Layer 4 of a small transformer language model trained on English Wikipedia (8 layers, counted from 0, width 96).
A neuron's activation on a vector x is GELU(weights . x), where the dot is the dot product.

Input weights of the MLP neurons that the questions are about. A number n stands for (n - 500) times 0.0012.
n18: 402 433 420 448 381 347 393 770 497 465 479 451 699 431 651 472 574 648 480 466 552 657 314 581 274 398 527 527 413 438 664 488 512 574 566 592 673 421 690 725 604 662 482 467 428 495 445 541 417 640 479 426 656 554 635 536 362 553 389 441 775 471 617 553 513 360 473 558 473 431 419 646 431 675 575 479 371 390 666 604 424 455 556 292 619 428 142 446 418 233 627 606 694 589 666 415
n31: 569 500 595 625 480 375 412 448 362 400 468 484 550 314 542 456 433 593 559 782 561 665 324 462 674 502 598 383 456 409 463 427 469 532 747 416 636 456 404 277 477 490 654 636 690 487 430 517 465 380 466 575 650 617 508 447 638 658 434 589 665 360 656 625 439 812 311 356 468 442 432 287 269 449 557 578 259 612 580 452 544 706 550 311 507 370 269 524 426 495 520 500 655 654 497 430
n39: 561 652 863 509 530 597 500 420 426 688 430 684 372 389 336 433 344 641 517 409 416 305 571 518 477 683 405 369 529 617 454 329 544 455 406 445 452 490 699 587 551 806 363 482 410 458 585 433 376 619 505 473 439 352 588 313 450 409 554 602 723 616 380 426 346 362 651 705 317 710 397 694 472 500 559 568 486 713 622 526 543 261 670 462 677 485 541 482 350 456 516 618 486 402 391 264
n52: 574 420 483 514 421 400 609 515 445 371 290 410 524 607 516 249 304 534 619 605 746 783 301 462 517 321 314 498 544 454 468 329 497 571 467 451 629 449 518 642 426 646 593 618 651 456 248 332 520 504 519 449 551 345 601 475 502 447 515 470 630 698 555 741 585 347 627 672 365 450 499 559 299 540 494 646 478 539 437 645 523 463 559 349 563 669 189 160 587 381 462 662 359 682 651 539
n71: 371 566 371 588 690 493 537 536 384 490 527 642 484 520 702 605 499 541 384 476 675 336 625 432 564 513 288 394 266 532 565 687 420 571 555 306 723 466 508 397 463 501 544 618 660 546 600 527 535 449 408 449 521 686 474 364 466 364 520 222 607 704 373 383 451 484 489 516 427 653 313 279 504 526 441 577 478 527 428 562 525 765 243 409 616 340 573 495 601 471 473 558 470 626 411 469
n73: 520 506 710 585 523 381 284 481 520 437 518 531 513 481 552 541 426 416 490 651 580 421 336 310 547 561 412 465 449 302 568 574 562 592 285 598 362 367 690 358 638 694 693 397 453 705 513 371 526 514 515 590 310 703 583 405 590 494 394 348 348 583 707 490 496 412 333 517 538 607 464 275 393 713 531 580 790 366 413 345 455 760 421 521 390 530 698 720 405 303 360 411 747 557 479 428
n86: 510 418 520 699 574 437 328 228 822 360 396 475 695 561 432 581 579 624 404 591 478 535 290 762 439 551 337 389 517 434 790 230 410 657 506 306 515 613 375 757 473 562 603 534 523 599 421 453 644 635 380 346 390 331 510 296 609 726 871 572 413 681 452 517 641 653 498 441 188 335 430 477 349 592 528 564 419 604 680 707 627 417 436 334 402 394 287 599 467 367 381 483 659 744 701 336
n88: 504 435 435 607 391 454 664 695 325 489 657 407 378 559 623 487 478 445 605 500 618 573 494 670 451 437 538 508 523 358 596 406 343 583 630 296 507 431 459 388 358 533 651 567 540 542 400 350 459 638 515 225 546 556 389 555 584 447 528 514 456 562 534 362 490 508 472 511 383 535 620 544 471 552 451 483 421 493 448 610 425 566 227 280 679 662 351 565 384 365 536 410 747 765 560 484
n89: 472 505 356 453 471 523 371 826 295 410 303 550 557 482 363 529 554 716 611 596 490 537 471 457 396 741 509 464 469 631 476 640 486 607 584 398 578 581 618 664 467 474 497 588 564 524 601 511 192 594 490 430 505 573 627 342 366 636 563 297 956 508 598 552 454 365 461 647 189 533 506 513 342 705 551 557 500 405 348 445 487 521 389 121 453 574 375 474 522 460 362 548 456 566 526 538
n93: 301 540 743 642 775 371 455 351 536 336 581 464 622 455 411 474 613 336 588 542 486 625 438 438 453 553 320 653 565 490 409 319 481 495 699 461 486 233 387 293 756 463 729 488 664 610 406 336 530 480 386 484 662 290 457 446 648 521 460 533 575 524 552 364 492 496 542 525 576 638 553 495 404 530 515 633 476 440 465 388 452 588 390 437 739 391 500 606 570 476 473 716 523 440 450 409
n98: 554 385 407 296 584 439 465 602 257 350 312 471 565 540 581 433 445 512 409 513 372 530 533 559 486 432 306 566 424 376 541 557 393 398 481 475 502 317 342 379 453 495 690 617 507 506 543 427 500 501 524 385 667 483 380 559 593 721 629 588 437 579 579 419 538 552 470 401 436 689 684 558 277 505 550 611 614 443 523 535 795 327 368 465 448 514 389 518 390 400 544 738 623 591 555 451
n112: 545 540 658 594 469 474 401 670 463 388 594 403 471 415 545 391 491 492 511 513 398 561 394 518 686 490 347 511 488 354 537 474 447 297 426 597 494 563 384 201 557 460 364 393 532 498 625 420 540 648 594 481 533 443 444 422 595 574 596 494 538 456 508 380 514 368 375 624 531 516 632 645 333 419 773 614 770 585 532 659 687 343 457 438 679 553 359 249 489 409 464 554 574 388 485 387
n118: 370 490 359 523 381 462 655 658 401 448 518 584 633 403 443 470 189 512 490 491 612 655 359 570 538 463 437 481 446 633 618 660 434 533 747 476 451 405 455 615 524 605 274 414 386 336 428 638 351 477 387 485 569 371 471 587 510 661 712 375 600 442 624 471 437 628 373 509 484 548 496 483 249 477 459 571 408 639 564 778 443 509 633 401 653 599 297 418 603 362 506 484 566 629 481 398
n133: 552 703 646 467 417 767 524 482 654 532 345 564 608 531 739 478 381 513 500 537 580 660 521 675 490 370 299 319 564 244 473 422 498 458 302 494 569 538 686 567 392 428 651 416 812 777 445 329 459 464 493 643 308 650 481 614 843 282 605 362 377 508 456 495 457 486 288 436 314 480 516 351 445 490 699 596 695 650 324 299 516 636 406 271 559 515 345 665 347 526 517 368 500 747 507 424
n169: 694 617 445 440 514 552 448 710 434 483 484 584 655 394 368 393 249 584 364 475 496 429 450 632 572 453 529 445 430 392 498 510 452 489 455 592 493 494 457 587 591 651 527 369 438 581 475 428 379 843 470 458 437 424 369 484 412 448 678 266 474 601 415 415 601 483 488 572 401 423 613 754 474 553 606 496 614 734 648 620 616 400 631 515 425 570 516 456 310 517 435 500 444 499 473 358
n189: 370 394 504 458 497 599 541 338 773 497 490 482 590 408 747 292 616 415 383 418 803 446 358 430 408 598 494 373 461 288 469 465 626 448 644 495 525 439 442 720 481 519 533 517 514 632 678 557 432 393 399 565 569 698 392 434 430 462 630 486 606 584 589 498 434 549 540 457 480 598 449 370 482 585 432 489 537 399 569 331 514 422 515 279 366 445 464 731 576 364 554 570 534 421 595 503
n199: 592 538 694 468 626 572 646 683 357 524 496 769 379 305 494 403 225 625 581 348 287 573 429 601 673 497 262 334 593 418 397 378 344 528 496 277 618 596 490 580 582 503 796 541 580 502 670 650 380 607 480 625 628 171 636 519 435 534 397 487 541 523 557 576 522 320 285 498 432 393 300 642 624 560 408 661 553 277 350 452 449 821 578 332 434 590 575 583 417 553 181 576 429 563 481 519
n200: 436 365 406 358 486 503 674 374 577 575 428 501 373 542 338 297 488 401 532 641 642 452 306 420 376 439 424 144 364 620 521 192 627 369 301 467 692 358 501 625 485 593 482 499 669 486 615 489 454 646 555 621 674 515 607 545 517 489 685 482 705 613 521 445 607 464 691 698 64 608 375 586 244 557 474 613 631 368 775 614 590 459 430 399 476 488 329 457 636 523 385 348 500 485 497 558
n205: 465 577 641 700 633 590 297 486 575 433 568 415 671 720 442 702 399 450 707 752 339 466 609 542 339 715 426 441 463 637 569 349 640 394 259 514 441 437 306 493 651 611 481 439 510 348 428 523 380 703 447 321 382 531 653 535 572 524 759 399 749 646 538 601 673 508 527 617 465 889 464 607 348 556 396 644 367 535 537 368 622 688 293 301 393 474 633 611 397 418 302 523 319 327 339 431
n208: 267 567 533 424 597 826 549 558 472 629 660 598 555 544 638 328 622 477 596 607 539 534 531 575 751 756 259 632 536 515 323 469 483 514 455 449 392 699 577 426 646 486 593 508 327 430 402 349 419 514 452 509 408 350 680 467 663 419 341 597 632 502 466 474 703 319 468 469 499 767 266 502 380 522 484 582 285 432 477 609 525 819 371 448 503 354 561 580 590 373 327 437 444 514 474 395
n256: 413 577 421 540 349 571 487 430 302 378 519 479 581 542 522 696 634 559 547 604 612 384 466 371 715 542 474 594 441 378 591 427 557 620 475 633 611 442 708 382 535 545 426 562 452 528 575 431 522 669 418 546 379 550 642 384 464 646 366 349 528 348 641 531 499 528 326 379 517 511 515 528 374 318 657 527 408 530 618 360 513 459 554 396 660 461 334 488 405 408 707 559 456 393 660 376
n275: 595 572 647 488 601 817 349 412 517 434 464 691 466 384 713 538 369 448 440 468 389 432 383 651 439 400 543 374 456 364 410 275 567 418 312 355 409 379 537 556 638 450 511 317 782 611 494 674 282 897 515 505 431 574 382 363 523 409 557 401 546 406 380 446 681 614 543 571 352 519 347 630 528 277 629 575 639 529 596 359 462 809 465 384 583 467 502 453 301 552 424 533 529 513 610 552
n324: 332 199 508 442 561 634 502 496 453 567 521 493 562 456 677 330 591 439 365 542 685 327 547 521 594 547 452 209 568 349 554 532 494 452 441 375 498 421 419 617 553 392 649 539 510 677 504 431 434 534 447 514 537 565 413 473 603 397 501 629 834 699 349 293 555 522 579 538 347 598 616 609 397 754 505 473 437 625 685 515 655 506 461 554 476 432 345 630 622 309 405 705 512 529 447 302
n329: 541 477 483 423 395 518 519 326 478 395 458 712 526 319 386 571 277 547 500 356 446 595 461 582 757 530 588 678 432 448 437 452 710 535 438 578 701 533 926 651 464 628 342 274 455 463 353 537 389 630 511 361 500 312 330 613 605 420 662 434 293 464 521 664 738 645 487 673 506 720 490 595 445 582 609 593 272 627 570 392 535 505 597 446 509 503 497 421 320 346 486 217 374 425 575 402
n333: 402 506 578 437 678 515 502 576 421 569 466 469 525 333 404 298 533 628 399 557 529 413 257 660 297 749 585 379 214 418 523 454 369 482 656 305 520 466 519 447 657 519 489 409 698 561 667 653 460 583 432 454 542 603 556 641 429 521 616 608 690 338 452 336 521 399 564 665 463 306 306 530 668 477 535 604 458 354 575 382 557 462 282 485 626 395 355 336 558 358 294 675 442 358 590 542
n339: 555 645 526 728 322 522 521 549 451 502 457 428 644 555 506 621 462 583 534 608 355 549 295 636 358 632 448 457 336 388 487 468 611 577 625 261 565 377 671 567 543 418 644 448 485 380 549 578 440 426 501 114 549 572 390 540 587 543 486 434 654 318 584 447 520 415 498 560 370 435 491 565 472 904 420 698 301 698 555 548 500 550 346 496 752 506 624 670 168 495 571 676 420 309 362 440

Each question shows a token from some text and the vector x that enters the MLP there. A number n stands for (n - 500) times 0.014.

" her": 525 505 518 527 475 464 605 507 418 467 445 427 516 672 473 495 489 566 487 448 533 495 449 548 529 479 460 519 576 547 474 554 503 423 440 553 482 451 474 530 634 459 427 488 457 587 497 643 534 488 514 428 507 422 460 574 561 531 549 520 635 551 535 486 533 480 431 496 615 506 562 455 490 347 457 90 439 476 527 586 520 493 467 532 405 462 621 538 475 555 493 460 507 406 528 497
Which of these neurons fires most? n205

" label": 432 528 476 512 505 431 507 424 457 629 447 433 514 592 468 579 526 570 532 444 544 382 371 450 484 552 601 552 621 562 529 487 472 468 438 451 517 453 531 516 542 483 522 438 326 588 472 555 600 544 525 543 500 448 510 521 545 511 493 493 520 471 503 428 396 553 459 477 506 441 731 570 487 473 499 158 392 568 541 734 454 457 509 592 419 570 584 474 497 529 472 435 493 490 440 524
Which of these neurons fires most? n169

"/": 436 504 520 445 474 554 499 454 532 505 485 514 429 647 432 582 545 563 560 504 412 558 552 371 515 568 649 583 502 555 402 514 565 544 492 429 493 492 449 409 503 528 476 546 502 553 577 573 455 465 423 424 458 530 584 513 532 521 501 481 402 490 334 513 429 514 443 430 623 506 639 609 347 490 444 206 493 573 466 529 473 480 489 549 407 511 627 497 503 479 536 531 402 454 524 664
Which of these neurons fires most? n205

" the": 571 484 521 526 499 446 575 505 459 470 546 245 496 615 526 511 557 606 468 464 489 525 465 523 479 464 495 481 436 541 480 539 479 458 496 576 480 438 477 449 474 525 473 497 404 595 622 690 494 417 470 502 485 602 456 481 473 542 442 478 625 498 521 488 422 493 449 591 612 372 362 439 522 506 493 173 471 467 544 555 567 603 501 595 563 482 543 471 521 593 505 501 412 424 481 500
Which of these neurons fires most? n333

" people": 535 448 500 497 527 440 503 475 468 460 462 547 451 615 522 521 454 531 401 467 562 486 382 473 534 467 628 456 560 672 457 600 485 453 460 532 482 415 588 578 392 516 522 482 411 547 581 543 651 538 541 484 516 383 484 528 515 476 488 435 397 502 566 488 449 459 362 510 617 542 697 483 525 472 484 152 372 455 436 597 486 484 533 495 442 550 547 489 485 534 534 535 430 569 566 579
Which of these neurons fires most? n329

",": 478 481 529 482 500 530 386 483 476 518 450 476 446 557 555 421 504 483 445 472 497 476 400 524 508 553 528 473 434 539 360 548 443 522 488 469 543 578 544 476 450 404 582 567 430 584 569 711 468 550 469 540 444 521 537 569 466 520 476 531 520 468 516 490 446 491 509 542 599 329 449 483 515 479 486 212 466 322 512 602 559 498 521 611 488 427 548 392 501 618 515 411 502 598 617 653
Which of these neurons fires most? n333

" a": 487 505 562 517 524 469 479 586 418 398 531 414 547 711 474 597 505 525 507 495 523 584 516 573 431 518 607 545 498 466 526 520 555 478 488 557 452 516 497 560 541 554 401 492 381 597 516 599 488 474 543 461 475 345 472 498 475 544 507 505 512 509 513 438 434 511 427 575 675 459 467 441 549 464 466 106 374 490 492 497 486 511 434 606 511 489 561 449 551 559 505 507 479 423 469 526
Which two neurons fire most, strongest first? n205, n18

" Ad": 427 511 574 600 439 541 517 471 472 549 545 463 548 654 480 479 526 503 541 485 548 417 819 522 477 478 586 572 537 658 517 535 490 509 439 425 490 460 469 467 386 350 430 580 427 555 498 457 535 486 536 493 482 483 469 584 521 410 355 491 520 558 462 502 489 487 515 413 690 440 649 469 446 467 517 174 502 550 469 440 533 516 522 609 517 505 557 429 532 523 446 504 437 422 471 494
Which of these neurons fires most? n324

" October": 443 598 372 534 436 437 554 492 387 531 429 353 414 628 539 343 453 496 499 430 549 640 498 483 607 504 571 516 586 592 395 550 435 460 514 522 507 619 533 599 461 489 544 553 439 543 479 499 500 402 507 512 498 592 658 484 487 552 487 478 503 523 552 532 461 517 503 580 591 284 557 465 382 432 427 222 391 400 428 608 457 566 509 601 433 525 526 502 433 519 585 460 510 590 536 618
Which neuron fires most, and how strongly? n52, at about 2.3

" years": 515 528 397 601 453 417 609 435 430 500 447 556 470 559 529 420 452 543 514 485 523 520 551 572 491 425 611 347 502 564 488 557 382 484 602 508 556 530 527 552 487 484 487 506 377 550 594 505 499 421 544 543 494 417 550 518 479 538 466 487 400 491 577 516 409 465 476 490 563 345 605 616 548 411 504 124 414 484 441 562 456 540 584 464 455 651 525 471 546 519 507 538 494 579 513 561
Which three neurons fire most, strongest first? n118, n199, n88

"3": 560 532 329 452 508 461 482 442 502 456 414 471 484 616 519 501 459 461 434 398 511 472 592 465 443 473 568 559 515 547 522 596 474 421 506 550 463 443 465 488 383 549 407 505 488 521 542 512 462 375 414 506 490 569 530 618 410 497 617 452 490 526 522 532 446 499 472 551 582 601 690 521 456 584 408 231 477 487 482 648 467 509 576 609 552 544 515 421 550 450 432 527 452 504 549 740
Which of these neurons fires most? n118

" (": 578 553 511 454 524 534 499 526 435 507 566 540 469 623 415 545 434 503 457 415 440 506 562 506 517 533 550 514 535 536 497 497 518 502 470 514 452 504 529 533 574 514 464 498 412 618 556 475 508 440 432 517 479 405 506 498 522 563 489 486 520 561 257 535 403 535 421 568 534 377 530 552 490 512 504 210 428 595 459 470 503 431 518 608 481 482 551 451 566 601 548 530 449 397 445 733
Which neuron fires most, and how strongly? n39, at about 1.3

" 2018": 524 556 526 501 477 393 494 472 413 536 531 441 488 625 470 419 525 503 597 408 511 581 515 476 522 491 607 559 488 493 495 455 529 561 529 421 475 497 600 500 509 520 551 558 566 612 520 537 460 422 409 602 494 492 498 485 489 496 473 598 518 502 560 484 436 539 441 466 587 348 551 451 471 258 429 216 335 433 429 701 418 521 584 439 491 486 439 493 546 551 598 446 469 541 572 682
Which neuron fires most, and how strongly? n31, at about 2.5

"'": 555 670 442 451 487 524 573 570 371 450 422 398 525 590 448 536 476 548 544 433 426 521 472 487 540 504 500 590 498 616 458 590 557 411 450 528 516 536 522 558 518 409 494 513 413 515 463 579 527 590 497 281 418 463 496 638 537 484 598 495 503 420 451 521 455 467 465 511 613 430 573 518 403 607 435 195 620 504 449 578 609 433 417 576 525 440 604 484 381 565 553 500 434 447 541 586
Which of these neurons fires most? n339

".": 586 503 573 501 527 450 454 522 438 539 450 454 526 612 463 519 452 533 511 475 468 438 487 576 523 528 589 536 566 640 526 536 485 474 448 499 431 503 481 449 537 475 547 521 374 605 536 675 365 448 349 523 459 442 529 574 483 504 457 488 502 491 492 504 386 539 432 536 392 479 696 486 481 446 477 213 439 509 485 516 482 485 549 492 382 482 495 515 494 550 578 524 467 544 511 696
Which neuron fires most, and how strongly? n89, at about 0.99

"aught": 506 527 386 465 462 482 525 610 455 507 442 421 449 660 502 576 549 475 557 506 426 474 532 493 572 457 603 501 549 588 427 475 492 377 423 553 459 507 470 477 459 436 426 544 417 577 560 504 526 514 523 524 508 548 461 537 532 419 487 503 424 535 564 550 502 470 473 427 612 511 692 581 449 495 451 96 471 525 538 515 432 485 512 499 429 505 546 501 531 614 583 554 517 565 527 463
Which neuron fires most, and how strongly? n88, at about 0.2

" in": 562 443 439 426 502 581 528 441 479 475 521 421 516 620 501 467 628 452 498 608 473 566 488 511 463 419 577 430 630 631 431 424 473 469 472 486 453 529 458 450 477 473 518 551 409 548 534 636 509 389 634 490 534 498 598 526 519 490 457 523 503 448 525 471 410 513 517 563 545 464 362 336 419 490 510 139 475 485 543 537 539 551 557 567 454 496 502 435 536 563 612 551 479 460 514 580
Which of these neurons fires most? n31

" agency": 537 503 504 545 567 387 487 414 500 512 494 353 557 586 469 493 436 521 494 445 480 503 448 501 479 463 572 470 486 575 530 620 526 414 459 489 472 496 540 480 483 486 583 487 426 604 628 563 626 446 540 569 536 506 523 472 493 545 392 393 439 473 532 431 472 528 486 487 515 321 671 469 529 413 539 143 459 447 488 615 473 558 572 559 431 550 571 455 531 628 398 474 556 521 437 569
Which of these neurons fires most? n73

"el": 555 509 457 447 400 477 564 540 485 454 492 384 516 670 471 377 522 539 483 585 449 445 523 467 487 511 530 580 517 456 462 480 551 465 517 592 490 475 428 411 436 315 478 529 485 568 533 529 534 453 555 572 504 520 452 502 545 468 470 571 430 502 432 492 447 545 444 469 736 363 727 564 437 350 566 207 520 552 439 585 524 453 479 594 509 546 502 446 542 612 517 500 531 454 495 609
Which of these neurons fires most? n112

" Jos": 353 475 560 494 429 501 565 538 479 545 460 435 458 602 438 463 624 557 384 472 532 481 621 397 530 544 554 536 579 631 530 591 519 422 506 454 473 498 607 444 515 365 583 525 467 542 577 494 486 570 536 495 399 448 451 461 529 513 491 474 485 515 479 524 400 509 406 448 664 458 744 567 572 484 493 183 472 440 464 510 579 531 494 596 384 428 592 501 474 561 502 478 468 424 514 506
Which of these neurons fires most? n324

"k": 565 518 422 523 446 493 543 493 477 485 407 526 480 669 476 419 531 476 474 458 494 405 546 531 533 480 560 525 571 417 431 381 451 443 506 491 526 520 531 469 435 338 468 513 417 627 583 527 504 425 477 545 512 499 513 557 480 460 472 492 401 477 506 514 412 362 430 523 723 441 774 487 530 356 544 282 536 488 515 542 497 529 592 687 447 527 509 437 434 625 591 560 440 426 602 570
Which neuron fires most, and how strongly? n256, at about 0.7

" man": 481 482 470 551 517 453 498 470 431 407 454 520 430 684 568 612 544 573 452 493 501 426 416 511 480 472 608 458 622 652 536 564 487 473 474 502 403 476 609 513 425 431 583 581 410 507 579 533 584 591 514 503 478 447 512 477 478 493 445 463 476 532 551 454 372 492 459 435 637 467 670 459 532 486 490 147 378 471 399 610 474 523 472 527 473 489 614 462 573 517 482 517 531 541 459 555
Which of these neurons fires most? n88

" stab": 424 497 490 605 551 431 559 487 558 472 433 384 501 547 516 555 609 478 557 496 420 465 513 475 512 455 620 556 603 608 580 485 491 434 314 486 441 497 557 584 455 473 534 541 466 554 548 444 474 521 563 442 419 359 569 539 452 527 443 391 501 508 579 618 447 498 572 528 652 478 647 502 472 461 510 192 445 404 431 617 517 492 530 565 345 487 602 619 528 431 427 472 525 407 551 484
Which neuron fires most, and how strongly? n205, at about 1.2

" to": 438 560 495 455 567 485 504 498 375 449 527 503 515 514 455 566 574 447 464 400 522 462 538 493 492 532 649 533 444 681 476 459 597 452 514 411 502 439 508 459 415 443 537 515 601 527 567 656 514 453 604 479 470 439 544 512 544 472 519 556 513 449 528 547 531 540 499 510 466 575 438 479 450 451 409 122 526 460 480 564 567 554 513 512 371 483 497 509 385 583 576 473 468 449 536 601
Which of these neurons fires most? n275

"==": 678 454 492 570 564 312 512 466 500 553 484 441 592 482 457 446 483 476 495 531 488 408 582 467 488 552 534 547 486 540 564 564 512 504 521 469 396 536 437 520 533 393 452 584 458 545 495 504 446 462 435 617 447 323 491 549 565 476 559 520 595 485 409 570 505 547 519 474 471 476 387 513 460 329 558 207 406 650 442 618 471 436 446 612 513 550 511 515 448 578 646 577 503 496 649 574
Which two neurons fire most, strongest first? n86, n118

" jaw": 452 449 461 542 549 394 549 565 605 495 425 463 462 556 585 568 570 504 461 483 508 420 411 508 547 498 568 482 555 542 528 569 465 476 435 549 514 528 583 470 428 421 525 521 396 530 540 431 502 532 575 342 486 549 506 538 402 501 512 513 452 498 553 512 366 521 428 483 681 411 663 532 496 570 443 115 434 484 485 608 443 511 567 583 470 412 594 511 524 571 576 472 536 532 504 498
Which neuron fires most, and how strongly? n88, at about 0.31

" 50": 574 520 454 553 562 480 492 473 516 497 451 431 401 589 503 559 590 549 456 404 550 413 555 423 484 418 605 509 489 634 445 624 514 505 548 339 471 533 499 494 455 531 455 596 498 522 578 457 452 455 467 594 498 553 377 452 434 425 484 565 404 552 432 533 414 539 500 513 613 612 591 399 598 485 475 226 355 446 442 545 507 523 511 623 515 552 478 526 420 505 594 546 360 512 501 705
Which of these neurons fires most? n71

" 3,": 509 473 432 437 562 534 425 460 510 538 476 448 459 592 598 357 473 545 572 409 502 591 503 467 564 462 583 574 513 525 391 628 437 535 399 490 500 649 562 553 458 432 512 507 445 564 524 595 511 532 516 550 459 439 490 494 446 498 499 555 554 504 489 481 410 544 418 533 638 320 543 489 529 478 526 249 443 397 417 561 518 574 482 553 415 575 519 392 498 605 393 486 475 479 388 734
Which neuron fires most, and how strongly? n199, at about 1.7

" holiday": 539 489 453 532 499 337 468 487 508 472 517 329 441 654 510 516 493 515 523 444 509 541 434 495 556 447 538 485 643 497 488 487 479 523 410 601 535 514 442 498 416 548 485 533 360 611 503 468 556 516 529 563 428 525 500 597 507 465 469 447 460 498 561 447 482 415 452 472 594 479 635 480 512 550 418 125 413 538 455 562 503 588 520 515 383 567 598 528 580 511 588 441 511 534 574 590
Which two neurons fire most, strongest first? n73, n88

"Dis": 475 507 541 522 425 510 480 460 547 625 636 415 599 590 513 463 583 490 567 438 555 474 681 498 544 528 571 552 601 568 516 460 470 538 435 518 492 473 543 561 432 415 453 528 380 648 570 407 395 560 534 547 449 391 477 558 490 482 364 543 542 513 407 501 358 429 436 556 604 450 631 469 489 527 485 213 398 572 448 486 537 468 469 536 493 438 538 497 461 505 445 514 411 335 599 570
Which three neurons fire most, strongest first? n324, n208, n256

" |": 498 448 467 481 499 444 513 511 485 504 494 516 561 613 493 538 443 375 502 492 456 498 540 506 464 515 553 557 549 559 494 596 528 405 503 508 484 486 514 533 492 375 406 503 481 554 519 795 511 413 401 531 450 519 468 472 498 520 547 552 490 511 491 561 395 520 434 528 513 522 512 525 489 502 423 213 489 536 419 586 451 443 480 533 469 531 535 473 499 512 450 511 530 484 568 712
Which neuron fires most, and how strongly? n118, at about 1

" twelve": 558 501 378 485 449 536 599 521 440 462 435 485 480 598 578 432 594 510 466 485 515 588 530 411 474 474 543 459 539 640 512 597 481 410 566 478 460 519 487 471 481 550 413 607 443 544 565 540 541 418 487 547 494 467 467 560 389 474 510 499 498 524 582 483 429 488 520 455 591 438 557 478 584 397 530 95 449 529 454 518 453 558 513 386 524 568 534 454 517 565 499 543 387 674 498 576
Which of these neurons fires most? n118

" 2015": 540 497 464 480 435 418 556 467 383 521 531 453 502 593 506 433 531 443 581 469 536 597 521 504 519 417 548 496 517 565 499 391 536 576 521 428 528 526 487 478 470 539 551 599 495 559 493 506 445 421 466 644 516 502 510 514 489 514 476 577 490 456 583 492 474 540 519 487 577 320 578 449 495 272 459 176 394 430 397 635 428 606 634 429 478 535 426 442 569 633 523 482 504 522 550 656
Which three neurons fire most, strongest first? n31, n52, n88

" 5": 489 481 369 446 510 483 501 486 545 479 500 504 473 640 535 544 570 497 443 403 549 559 615 447 512 439 574 490 478 641 539 598 474 527 520 499 477 448 544 478 507 510 407 587 491 599 520 484 515 487 438 474 495 592 450 515 422 481 537 492 490 539 421 465 402 521 457 548 589 513 603 461 590 501 519 244 358 406 495 510 505 540 402 638 428 537 526 464 398 524 492 505 309 478 511 771
Which of these neurons fires most? n71

"De": 425 520 553 477 474 506 529 375 587 623 594 456 552 609 562 552 592 548 563 439 479 454 565 393 511 503 540 503 571 559 506 614 514 515 510 432 543 486 538 545 443 316 510 485 460 615 463 514 395 532 483 480 563 378 472 537 483 507 388 490 558 549 379 512 402 425 486 468 724 433 629 447 424 602 538 221 441 460 453 515 508 544 506 557 534 501 611 494 571 530 471 512 373 298 542 466
Which three neurons fire most, strongest first? n324, n208, n93

" was": 540 486 551 437 551 521 490 504 501 447 494 500 466 530 554 500 472 511 480 481 505 428 490 471 551 391 667 494 590 537 446 424 501 472 485 572 503 510 586 522 535 472 382 490 483 576 420 570 563 569 493 456 509 416 430 517 493 431 402 529 474 513 525 523 516 526 511 524 490 409 480 480 508 472 579 111 493 498 471 494 522 496 555 831 489 569 446 352 532 543 527 545 548 459 578 587
Which three neurons fire most, strongest first? n275, n329, n169

"\n": 548 453 403 531 489 505 502 470 542 532 463 580 558 544 488 458 591 518 520 481 522 413 443 491 503 488 540 554 512 531 429 655 541 512 602 509 328 561 540 446 569 423 434 516 503 556 502 479 455 547 281 610 539 441 482 581 516 506 448 592 527 406 404 537 504 551 525 518 549 448 466 512 609 524 460 152 420 523 494 600 488 451 520 624 481 480 565 526 472 517 568 485 453 501 534 592
Which of these neurons fires most? n208

"\"": 560 495 554 488 449 505 471 471 462 579 415 463 448 619 505 426 599 460 521 377 417 568 420 569 479 449 510 586 508 470 503 493 505 437 458 555 460 465 527 513 490 514 488 468 542 625 542 541 473 443 430 477 446 544 507 489 592 520 472 550 509 463 466 501 420 544 472 446 504 464 704 412 531 562 520 199 462 387 397 635 448 527 528 478 585 512 594 432 417 698 485 474 534 458 574 671
Which of these neurons fires most? n133

" opera": 426 483 610 527 536 409 579 430 536 504 512 463 436 664 490 538 549 525 544 441 513 480 423 435 503 457 565 569 652 541 487 535 510 321 501 532 450 423 481 483 500 474 513 437 475 623 502 528 587 527 536 472 465 413 512 454 637 522 521 471 463 449 491 479 423 487 427 440 645 455 711 431 481 438 516 148 458 501 467 597 513 540 487 539 485 503 638 498 488 537 533 442 552 484 467 560
Which neuron fires most, and how strongly? n93, at about 1.1

"mor": 510 582 484 486 441 396 505 365 488 542 512 468 444 590 484 445 608 538 470 503 574 396 551 522 548 538 569 475 567 472 496 564 477 379 486 572 501 466 489 641 394 358 470 453 520 601 570 451 493 542 486 633 454 491 526 625 518 467 430 583 588 553 490 453 393 383 394 499 711 444 688 520 503 536 553 257 494 498 313 532 484 505 457 651 490 476 437 417 527 553 530 520 465 361 598 512
Which of these neurons fires most? n324